Layer 10 of a small transformer language model trained on English Wikipedia (13 layers, counted from 0, width 128). Numbers have three digits each and are written without spaces.
A neuron adds its activation times its output weights to the MLP's output. To switch it off is to set its activation to zero at one token and run the rest of the model.

Output weights of the MLP neurons that the questions are about. A number n stands for (n - 500) times 0.00049.
n31: 484401631553250463573455523449444413476564561410373442364812523579318538475539563524460379515448532340458436291544555551479410348369336293518585508518716578539656503469500558372365477671628488496634516469537588280514417420416554478344551503467549659664352785452729503560484598398487544544491328560589497532581651216526418417564516283569490662641560591363361541494571307455488525537409
n33: 493500408608564425581391412686367679453589407602545629444402619405449421437583467762388348530444422540637584539506242573679410718641449389597544517448462489513582659575518312608617657392440515469558598446490322602375386644279578704664528596497652345470452483575537497463370478440396523381574363681549589612537454496598751580559571469739392440448749577433619404474397284417534418387555
n46: 623467487431509360349663369192336290586425328399430559506552291536265610431636400452525467377421272470472503518475359382390420484506461477561541514430424307362429400312395491543551619317478459750520647459732632424504475436408632699509500411374603455574516415469484584570394494402568399438506530527301321324656603724666413482517558378595275587540432611611506548562530675713525597441519
n49: 524553457411603455455566488374618527421463411464626518725368430462500565508505489485505464629575601535497554587672413568237438484457567519385476411460369217511559565600390587407494574402512529645390506526583479500497453445363639584529450424563472445539618489439490369379497549555687421439505322382537586393530380750473526532328612565390544450538500540674569413414433564661492301590412
n73: 738467478571542416453608429473573471488500579434431366389427484547399451433461402391525670485394475456687610450341709567554529456516484497466503573429436536394589456465435754384422481680569396363467510778558399280455377390357437532558648342659288512539574634400580411541461439441544323539571348347471548507619367348506564460260556434488699286616470413534712647567544603510770471555604
n84: 533463441513451517510667637472264401534479434368604419425268436575437618384284328709650413364435510467438652557506398345377443778520553614409515538500417569553451434586594413561609387598417379344603584262323616605440351597567646641607412516438590578513684648705405446297354233551486568562503580548533427511656585652441534656351609442590683521564534497452450449493575518612645461556490
n108: 655415470506500634566403609496601523466625258522440446388695648490410387280488342525620640359446526383623400460692470407664524592431426374446447447287454659533335395417564374429581487376378626554569330301341349445687513627591438483452503707690673521428519643742483555523513465468465563468494551559558608474329401529331560369532484458469385460603510419241661448351500404370334381560683
n144: 567506549562540527506494427358560454566516631529503544506360421397491610474418428483625706486451695382451450694467325274812592569512516472438492567548487432488527590264413569492578330287762464493478537553571464677490524483521539473541526340486400360675388522598366469537531488694551669350379732310424466493323466592533491590371491703448640405648465253613428521582553382439534521509488
n260: 542510532509449426481457437544440419683574397542603411570474527506481645543392471455597688340633446434439556405349503516538400503413346629471580589671303737357583422486637457563407451749648532335439602425373455319594547440516411526410569475539483550268456395531751610428559679525439868394516369366285638415554362605403571494408433782460548550569568437531369264731577538412515564512681
n289: 391333586599608160539503423593543760385434485438677497599516459326608500490568209445658486442527464479635370607432460530586572402474531480327400705432294614407503427496546563573467453212489479473607358641542445298536535466506336394614429503422337457527462510735392483517513506407684666323590601466632583660447531488454645551486438459297603576689455500516578471569418610607615480415604
n291: 577646568421667559597519672492411514388465590672650526500537398577490437458733473359642722463524550619545537435692572435583457390483642687489602482664336591602557657585644365365650459666601399461362552438302557418350451296434463571627462302462441472437510486487517203352662506464507383398543390433534645269747359657615410403618507585359628612462468517576442440621500587428592197426373
n293: 560332603424619469573405447560470558389406445449519549554473370505581533560505570611484662465432559371441453357689470429631493489609537506547403514639744658336449632530616505406627489460572438532548433474642505585606526500659303366534530460441539485520534431546374655598613427437426948549402478545513495611599497374391575556381315466433478623520597606556358612522648512530487481573492
n298: 579685468531641525450705416384600586408596592628428675365324536728555224576359488497402519485528603485614466401444564484651687475525505607487458472500503366608660656452529434478640670500609546489648555592627432638541473576309509611551476537488393430429512609539456347432532530351483975516469644576424574500509582476601557543497553576390541628506689528349506830434474480465625337226568
n306: 290378451522581508563634590831424550481237532549694517526408599552545557428575526728508432596391434406503526516571407488290537383474584292512485503632527471355474668544420462487420347545311442544621355559528723368403584449503552430583554379410553492473494591610387461507400403475540365680531559554562465500514457634558508391647491509609666551481521311359415500439431628512413365643540
n308: 566632618503482500688484444379601633475318491342620487497369527559402644785534601610474338445465536451512536388465543325410527438431601591527526561494545584417640611281412638716628497351409378630376524408640516580614621561577464477509381679497392476449436369210599483407296554475583830534375594599482687511583649467615566769542571363466743497478701661474541555490751475447488444328451
n312: 554431468494239503563464602465479407458423613395446537453484592715552448577521292547699399447486349479518343547419677372641567667494416565490542432396500710824446419417459524458419526486507575229450621395355651515434552550395323583472304466467259479575565530542620562464536531485497588511556490470532461605646586500659375557672412221578547541351443307339560491592459205606443405576566

Each question names a token from some text and the token that comes next. It shows the activations a of the neurons there, in the order above. A number n stands for (n - 500) times 0.015.

Then comes g, the gradient of the next token's log-probability with respect to the MLP's output, scaled to length 1. A neuron's effect is roughly proportional to its activation times (output weights . g). A number n stands for (n - 500) times 0.00081.

" &", then " 4"
a: 473503500426500491513508467490493498500495531495
g: 463509453644622474551484325514531414582661591613499573378323599470467371505588690352339649516639527749693698638504446629495411363539618620505339462420322570483556369528458540338377433497495460516692302497476424441495525600390465389468538543612494350611494450525679684293528409373424468565358734412393445665386303534472286642438637547403516395407685540453486451365486352576793540532546
Switching off which neuron hurts the next token most? n31

"t", then " employ"
a: 529514547457497499519525510513585527480409489496
g: 236514455642436334744587531509422519179289490535531390509586561635521632459590519552433380339611440539306449446512514454565596259403665577406522436581501424647361377501631407513228589584633561539567611440486403577496619524818453557522567387588598653614628396472538410513518312440353435419511403397364346636387421558611477380556559596522510417439553558667459405764633550398546568467379
Switching off which neuron hurts the next token most? n291

" 25", then "%"
a: 664486498422522474495500493480493491499519497605
g: 361375237627646430590639219362332523260455622292739230464484703371455415319451490648522538419510432497660551516559682619443424442488532456487508384425420502445377304583480530463627524352392487463597507620369451568393475553607562474450604510546575729629449608364605624599573759276546482461456422416641527530507628444568516523513547438460486475619586544562582650715584601575631529358529
Which two neurons, each switched off alone, lower its probability most, in order? n31, n73

"0", then "f"
a: 507492493492472498478548501491480531460512521494
g: 487547487444692705557365531442634594425465386464483500641408504453645616418297557276445694407468540461416426569651560474546536600399314750541426619398554561428548456336363480560434556516574362451558520603641318621439522310525347498571701593513683700377614448788381688417433458464558575532618469317540609350607327600501666509501405441517449561732272474422349456419613550573448646376509
Which neuron, switched off, raises the next token's probability most? n108

":", then " Wi"
a: 532515503303484499504441510505496496497338493576
g: 414672593494609428464562436400352279568234394515392633363643413509697447466380782450500370669574627331587399322619599353509427489421435322502413768469390528668476410473406570582618264591679387398429513394444492576478484300664455496502645556492371543718639610687397402558484303478511482430394364491315523443397426516448568656393519517518469462631485522499501299474551464455404517521359
Switching off which neuron hurts the next token most? n306

" announced", then " a"
a: 545481500330506507532706506507495512514484503573
g: 339451515605397425670323330556719318561553472472617512383574465337363425573386404698564574316356615422642381268528355504390542417588667391440517553583374517500521538680383686115423469449489488444508565602619572499489426500493444394522404382411411462438557330267398506442481372572633640295532553368469453496430444627394425313221495576540575512450559364617556632449344541430442481421429
Switching off which neuron hurts the next token most? n144

"z", then " Kr"
a: 485512499494501470519517480501489598502493507516
g: 581470553637502394379464406543466391405357335323393529521652351727560477417347688514572400445512580462433538618361650406578318570774442444797593567335497361431400566534510482644520543526517525336597548568373542670400362333472611564411566574498500428598481529622578491480468619686404644488419538472464589512520672425281720363429482595522522568677405373733448336555693697578316512439409
Switching off which neuron hurts the next token most? n293

"lem", then "ac"
a: 486454503528500513493508497502507504494496489471
g: 366399672541370509443603620398367452527542592495478707520569368451493715428683677411360473527636530559471552336630350578703494654701538621498467528471494517416537538463559507463473472343705566409574432427533378608354452522511394639318355704617563476601397723459427529672291606621670728258417596486600399437531526359596505301489528614365578311546544736444610574478503368478334431490503
Which neuron, switched off, raises the next token's probability most? n33

".", then " Nikol"
a: 609498572493501500491500505525499499499491486505
g: 668453442609380537423684252488521473486522545542508550437537572655502619640335591439488386370470500560469486307205583360470415595647320480628418437517628569517618472436443730464533528415492399491449591620513355411473430362464620653215622605318511615675287527640530532207382556538270540474729492545415395528741533555565671528467418607463442591465464554559422431508632440522726530635503
Which two neurons, each switched off alone, lower its probability most, in order? n31, n46

".", then "\n\n"
a: 511490503278464498519434484505500518488276491770
g: 466419412532491570347563473496512632410657549511583655465371481648265379480401478183365252599488377471591558570482666531541231575322643508470683393774354578619493493581271344636550464607503602449559644483513382618529290456449556535480474583582413472375553478546576515578425690429547383506591518601691657487511467493431411403388456382372372244399439421478459584512528268520704555457410
Which two neurons, each switched off alone, lower its probability most, in order? n306, n312

"H", then "z"
a: 544503509511501510512524506494473527490491504521
g: 752623648616575338596418349503576540510394336527612352444650642313729463415373536532584485344495368533395435357378527526470561627316350332542446526344342431572412512442561628662454589553468513473575563435454304521657410370656354516456424540341593437423522466625540605451585354670438549381409499528590744397499410567619342298282470533449348236521449542453505485357746661500461483504513
Which two neurons, each switched off alone, lower its probability most, in order? n108, n291

"=", then "National"
a: 562506490337515491510447499501504500502222507705
g: 586328452318688417443358517425482581499558499406427574498458490409463590460378406558545418653304728434391288609439516278440390325503527587443581315638621797372346466426363500543631591517447343572608361544551398591534490609521469493316546449473582444448380402546524429446479623359470401262592486617328516547374531592592338707305573570424369653627344417650552552576338442380415612417710
Switching off which neuron hurts the next token most? n306

" Wi", then "-"
a: 515522474385527465501526541506495501485508390495
g: 545433481393238388561463548530447434783433518566427773552531296583389555458566477416310464693455598500436503721426461523627451661587340641557452538556577394731623510443424487446491580527607463401529411473597711417439523494432482374575393303439507372409670443699512386297432440587397504772366667526272214560355457643453497637495419530457557542368510560524359585491611399484485504560318
Switching off which neuron hurts the next token most? n308

"1", then "."
a: 586501480453505499504528512482487491484512528516
g: 531469570735472333413412709416478475498520599488489367509413403690478537407700457553295422531587480676670667532444547569536644375211563438410762504559326654364624455636478593478555562567370643432454533479545500421445398549326454472636625583526461639426484476628398440420637612637668501578646478333745510730540454394405613497623535470382473390324384608573258629446671625467556515539406
Which neuron, switched off, raises the next token's probability most? n144

" General", then " Hospital"
a: 511533532419531498516507548498490594482445512516
g: 446162567517612530441440476446520578468545349471612567586638464510383416527466457575499286426607631590549430603346589435499508368326372462285726542454463434490544549526637632603312356500728530429234449527543477450699705376579409521355613293409511497591579335378345742387523383486520436445491404691383389609586421561403519349576577452595428426720415606430579396631569483520422386617671
Switching off which neuron hurts the next token most? n260

" Stan", then "ford"
a: 519504533384497495510519497539498624494449500499
g: 454364459793497430435547613615369517567412343494503559390364597486781608369515681398492559829585478254315471392575319481493677256403389526370253527452589479399534541630634468496459491617543480499548524436437383553463631402434492558517515331328587618523699647406585428635458362535439473446465582608365458632551574504545371479382431358548358398326394669439512492345355579631361452485525
Switching off which neuron hurts the next token most? n293

"omi", then ")"
a: 468485499502511506508525483494502489539505524508
g: 302563404504368538465664539528429614461432503509210784499544457769299412388512556413397452667598370624574415348485535634675427556517544460504394527420498260526616319365644715457487444523494546351532448573503450555338453669438437376484495549544444639537464439426560461398521485479504519637491346431643413670283548477671568588693521399334580419233523592392367679550324465603608497604353
Which two neurons, each switched off alone, lower its probability most, in order? n298, n260

"ific", then "ates"
a: 524497496536506493439511474466503483499505469516
g: 537501569513412563399578649450382623451545481376427444564412423647595812401475491375360277594657432312634454427279463446552612312498315358383457722346374705453470641399449483481446746744438305578545513316399506476483703490302546406545591593499548571431500529329520482532513472421435417601398603287507458341701537273567475419614435508425508384562460601633436374586490507653568512461501
Which two neurons, each switched off alone, lower its probability most, in order? n108, n31

" eng", then "age"
a: 524493501379504471500533522500534475508473505496
g: 486443580309364384434483590495414351495617499604467590777483390689502627224631730448468312509372443654531540508469369499512560534645831546519463283639465358409355540552391281575349486381614533417606380694524522470401577352488368585475536504552569558344508374659548593684447615479521482454410505694499343406507253511541588504480369526503554410665386540457594522493480304365578578530350
Switching off which neuron hurts the next token most? n84

"ivity", then ":"
a: 458402544504520439516461516502460654489447502503
g: 700452600602423422385599565410456471414556551566507449537314453331475330504555540362618428564270467640657717221313515408491512411407327395504389432436534376469488528422475601437438438535346538371521570486540668309583597443242407629404383584738473323461426419492616553472487570539618407538352651600404357343667339348517580339376401480742437629457584685553568371530451416439466334436611
Which neuron, switched off, raises the next token's probability most? n293

" was", then " the"
a: 558499540508477503516684495502496495488453479547
g: 442656523414536432583729459449566437559624457419594518351465576596507529337476382397598421443360526569575634359499459456500504449675293413568583295561538421574422581504318543534544703385495711327693595644640519456460672691573443404569458475419491431500617510646445625530534702501441418469414487612275403468488581589241563564355456478438423467780463515315244489614404398577392273764513
Which two neurons, each switched off alone, lower its probability most, in order? n144, n46

" qu", then "e"
a: 478441500426505485500494497506510501491515493488
g: 466353615616601396573462616402619153362510609525495601360359438487507569410384437338565491413794523572451476286492476352637556618347606649601561372584439344540404510503395290678564551728540508468415338591566810416332649701450469436517415653429460490538451316617586625521587618528423635522471482572648487426443384561398547306403429616479580666695487384455432455502417512502612485490520
Which two neurons, each switched off alone, lower its probability most, in order? n33, n49

" Canada", then ","
a: 562517470493460406528495477479482574490499477498
g: 538500524355475592719500664473457524634419306605430432614497306405546649391695445458571326414545513637500514540452448668551549521562455431684490576426302513629551504683353593667502437305549677395377658467706411472490707681671344420505596612473587725458527503623422459431629396533506588588654421551601458291393681360513300654670439533384507625360414561368301624433446570446510417588471
Switching off which neuron hurts the next token most? n73

"e", then "iver"
a: 540492483420500503511522452516493537509504485496
g: 440636471505412687632379548533306506382570425587505570400319472516502405679532313446460631546576538498551605368517614426386341516538436551261451301582532380618575676410505630692481362477403557453467369456496509317466669527412436454564578655472347837427606564377387221677657426607491559395351618357466303531548559416579480399671486556633527399573566502526367395675498489627409418261487
Which two neurons, each switched off alone, lower its probability most, in order? n49, n46

".", then "D"
a: 625499520490514494501504500557503503581497506490
g: 518339417547617342501575348428404683454507473669573502520522476205380706434535289422446398517547472331607543803623432547572300476387489673422536595609461560231497322434660453376403369384445483610571556470519545464577643410411487342634448513525657527449488382309661467468570479409620381692582639561538344352378610426430480350549427443405496510677481607438639406499375366463494473238398
Which neuron, switched off, raises the next token's probability most? n298

" [", then "2002"
a: 502499501419463492492519514504502490510505533571
g: 537546381492469549604652473425528465595533392620302391468374644489416526351578515433405465382428423476406561627582630231464429451430620608627417421286678593535563379482578647400511691634438456443331425609359475535674469497413525367314425367433569442336359433541557566470378499295617386559556548565402452265448507644411319561600318503648459713398644384579578633509528191321441452562708
Which two neurons, each switched off alone, lower its probability most, in order? n312, n49

" (", then "US"
a: 501489494716498492492533496506501478491450515507
g: 559550521294511531601315380513615433634531726448279388480417584647699673501485454589389523487428432549542445407377459386473420405313239583342499451528769494431368440596640506468255636581426468642360465624394403636609488524589582652556713571526365450415528469540699435521342438510637332593382459469510391469360533560417555579550461301402443547287489649525288539550593455484507531214430
Switching off which neuron hurts the next token most? n306

"Pro", then " Di"
a: 516529497494490503405515506501513501493505513501
g: 527630744452395271557648393687425431590404367479390627658523479468594322405483375602594670526558417480450683372354471435461509414628567595540505479359415313564513721662666722507507399477481388306437511705537670418371517470340566264551629343320442499533395467454462331514526587695469570515225511535381470448413620287400443632467548637714624400450529495528511569489564530584407512426493
Switching off which neuron hurts the next token most? n108

" Boston", then " v"
a: 567519485444526497496473491489497709515526497500
g: 449757485529334558360617537441354533439660478564647644632656599517396399643618549597592617307569568514505413581578467443439522618527362464516602460619316448695373375523542509280440470371447493495563396389608448575648447500692511452613353614665592553484711388502442673349563375403423621596511467413678685641467301458707358413717523621445553424475576465806497554602575554587560526635347
Which neuron, switched off, raises the next token's probability most? n31

"le", then "ather"
a: 498500492341497479499515439512545476488519538507
g: 631393637487431598723599484551301439620448564688642446538554515536549264551468520638397548610543291532462513356368573281484428741450407430447574591544416384699474507508553486606426445586455515541619640473565761692526547417582310410469327709335546546339580407422391504536473446447484609465581334506619621570422535369611718552651505358465490544555554359643711380729584661612355494509629
Which two neurons, each switched off alone, lower its probability most, in order? n49, n308

"an", then " Cur"
a: 502524425391533488490497612532483461650464493498
g: 451586579497704557267327458481472539453440322542555652447404417400628531713293550583398508591443556358560564456647650416553494498748582574555390447298556451699480658567520619547364496273614237382337587564478495562505518368562429551577564265349536397506498556371379412351402574375615498309332658545539430624580570465420493491382623537406598341636630348501553557606367537390323479660622
Switching off which neuron hurts the next token most? n298

".", then "R"
a: 509493525500515399503510500490500512517500514501
g: 453482491535507365443586504328465727493512514597637620529374454361407505538513227548651492642391534478517388717559427509505258517395493628626380620592528651539424171256794479551295472398464455639530449555489487632491621597362593496563509391446676515566393522503710360469605605433575373524555675468371402509614518503414663386416392441385465323687379720616541363475508510536375528370507
Switching off which neuron hurts the next token most? n46

"o", then " 73"
a: 482520500453522470516528584493495592480505497523
g: 445713423590437477611550478596623638588709556562620486630454587514656561274653674430399455495719609591579444371537371598498438454254400509483572499570559651615369402537527537439350458565600525541534311727530403481511538528518485462580446458524624448623572382456592650462441438163496464424549569398416483597580430492634276380684526575262612484279774545665544550429438306518531491696619
Switching off which neuron hurts the next token most? n84

" [", then "2001"
a: 500486502478495498489503502506498489516501517576
g: 558610414508420454697704570499522488563585408608348413501407624457491578361518564374489535384339408531377628631599532346485311499493599569594463513264619634586574457554502689456397697621383591442414440586337550563676491415379533387315421489387477579410399430499552606434445590308566407531455556606450427316391597583384305566569377564687455722350656342546536590585590204317346523464758
Switching off which neuron hurts the next token most? n312

"ks", then "en"
a: 503512501444480623498487521502491838462505499502
g: 483612613734544539555624504475495687580446526594676337344476456557498486560547332579514474684319432565427494447557392355482426618550784706379629524554624582596468529481443359579484579715464273401484686421467399499454531504459399495680525595454548531610505334642512524400597491406451494715582539481472530519451622551334498514229432287595365564659624156495605357500641737373517463595460
Switching off which neuron hurts the next token most? n84

"96", then "0"
a: 530510494497505507478533518479478485463520507484
g: 189262328668625511457697578446477467452559433558462317476387567755434452448670589561332495653303483590522364444559559480501510559552549387506445709501389581283561436415626353455448343475572460454534524488379513546483547595573581437551282564328663594634578554528585716453466426422417446409498443501346632432502535575259520461522538369587414689812406524407553297591494454360324609606538
Switching off which neuron hurts the next token most? n298

"it", then " growth"
a: 522486498536528508505510501497450526496509492512
g: 406498539644239531348437544432232870377561616506649290447393541539731585420360564616529490588405480514469517747457535502557469495333472502388585595347322496621573501488548475467374492474620421424508505318502465606509463678630371511347487419476707677754499564521532556351662626256673502465392355426543492569536478564562353674550495336510664445602548459609519457499563581657443611546465
Switching off which neuron hurts the next token most? n291

" Rem", then "ova"
a: 595503521439504491489521507500497500516513491540
g: 678354411715471572425512348405462464567571401436528359512598513528707583643446508461466398447453708473225471435553537583449491346308471607388525286546550472566313532416470585462512485512397517520464426587425463392487390469552582557435633515512575547725531413574489268542514626556333473358679298401613296404614303483760414597302558621603540574424348551585370567447661339657589597704719
Which neuron, switched off, raises the next token's probability most? n49

".", then "80"
a: 529517509147496497521488498496488519469361500646
g: 377394310463586659387509576321448359417484588624685377539658504367370516571536533449472431438411614474450273538376615290435292530327455666503489460550711537459581227399569432488346380575619421562488574637515371603494558451480460459352448544360615654414322382586646552461504387376608352577543653435394375481488621524508562394744444502476514643545368593651555418484515489229184508612491
Switching off which neuron hurts the next token most? n49

"On", then " February"
a: 512507510466500477495534529495500506519507499623
g: 278515465502323480561645357547458602563501508548525455659465516355547774630493329631594435335406446394531537461447617467447571403491402454524490549369272530504614527491524660417572372509486383434413687662471718241348666541342462509371372462616442634343560493528571362738633392687662427668607435695546554489672576504449346491646472542564574221418361472459430477683513335529464421438570
Switching off which neuron hurts the next token most? n312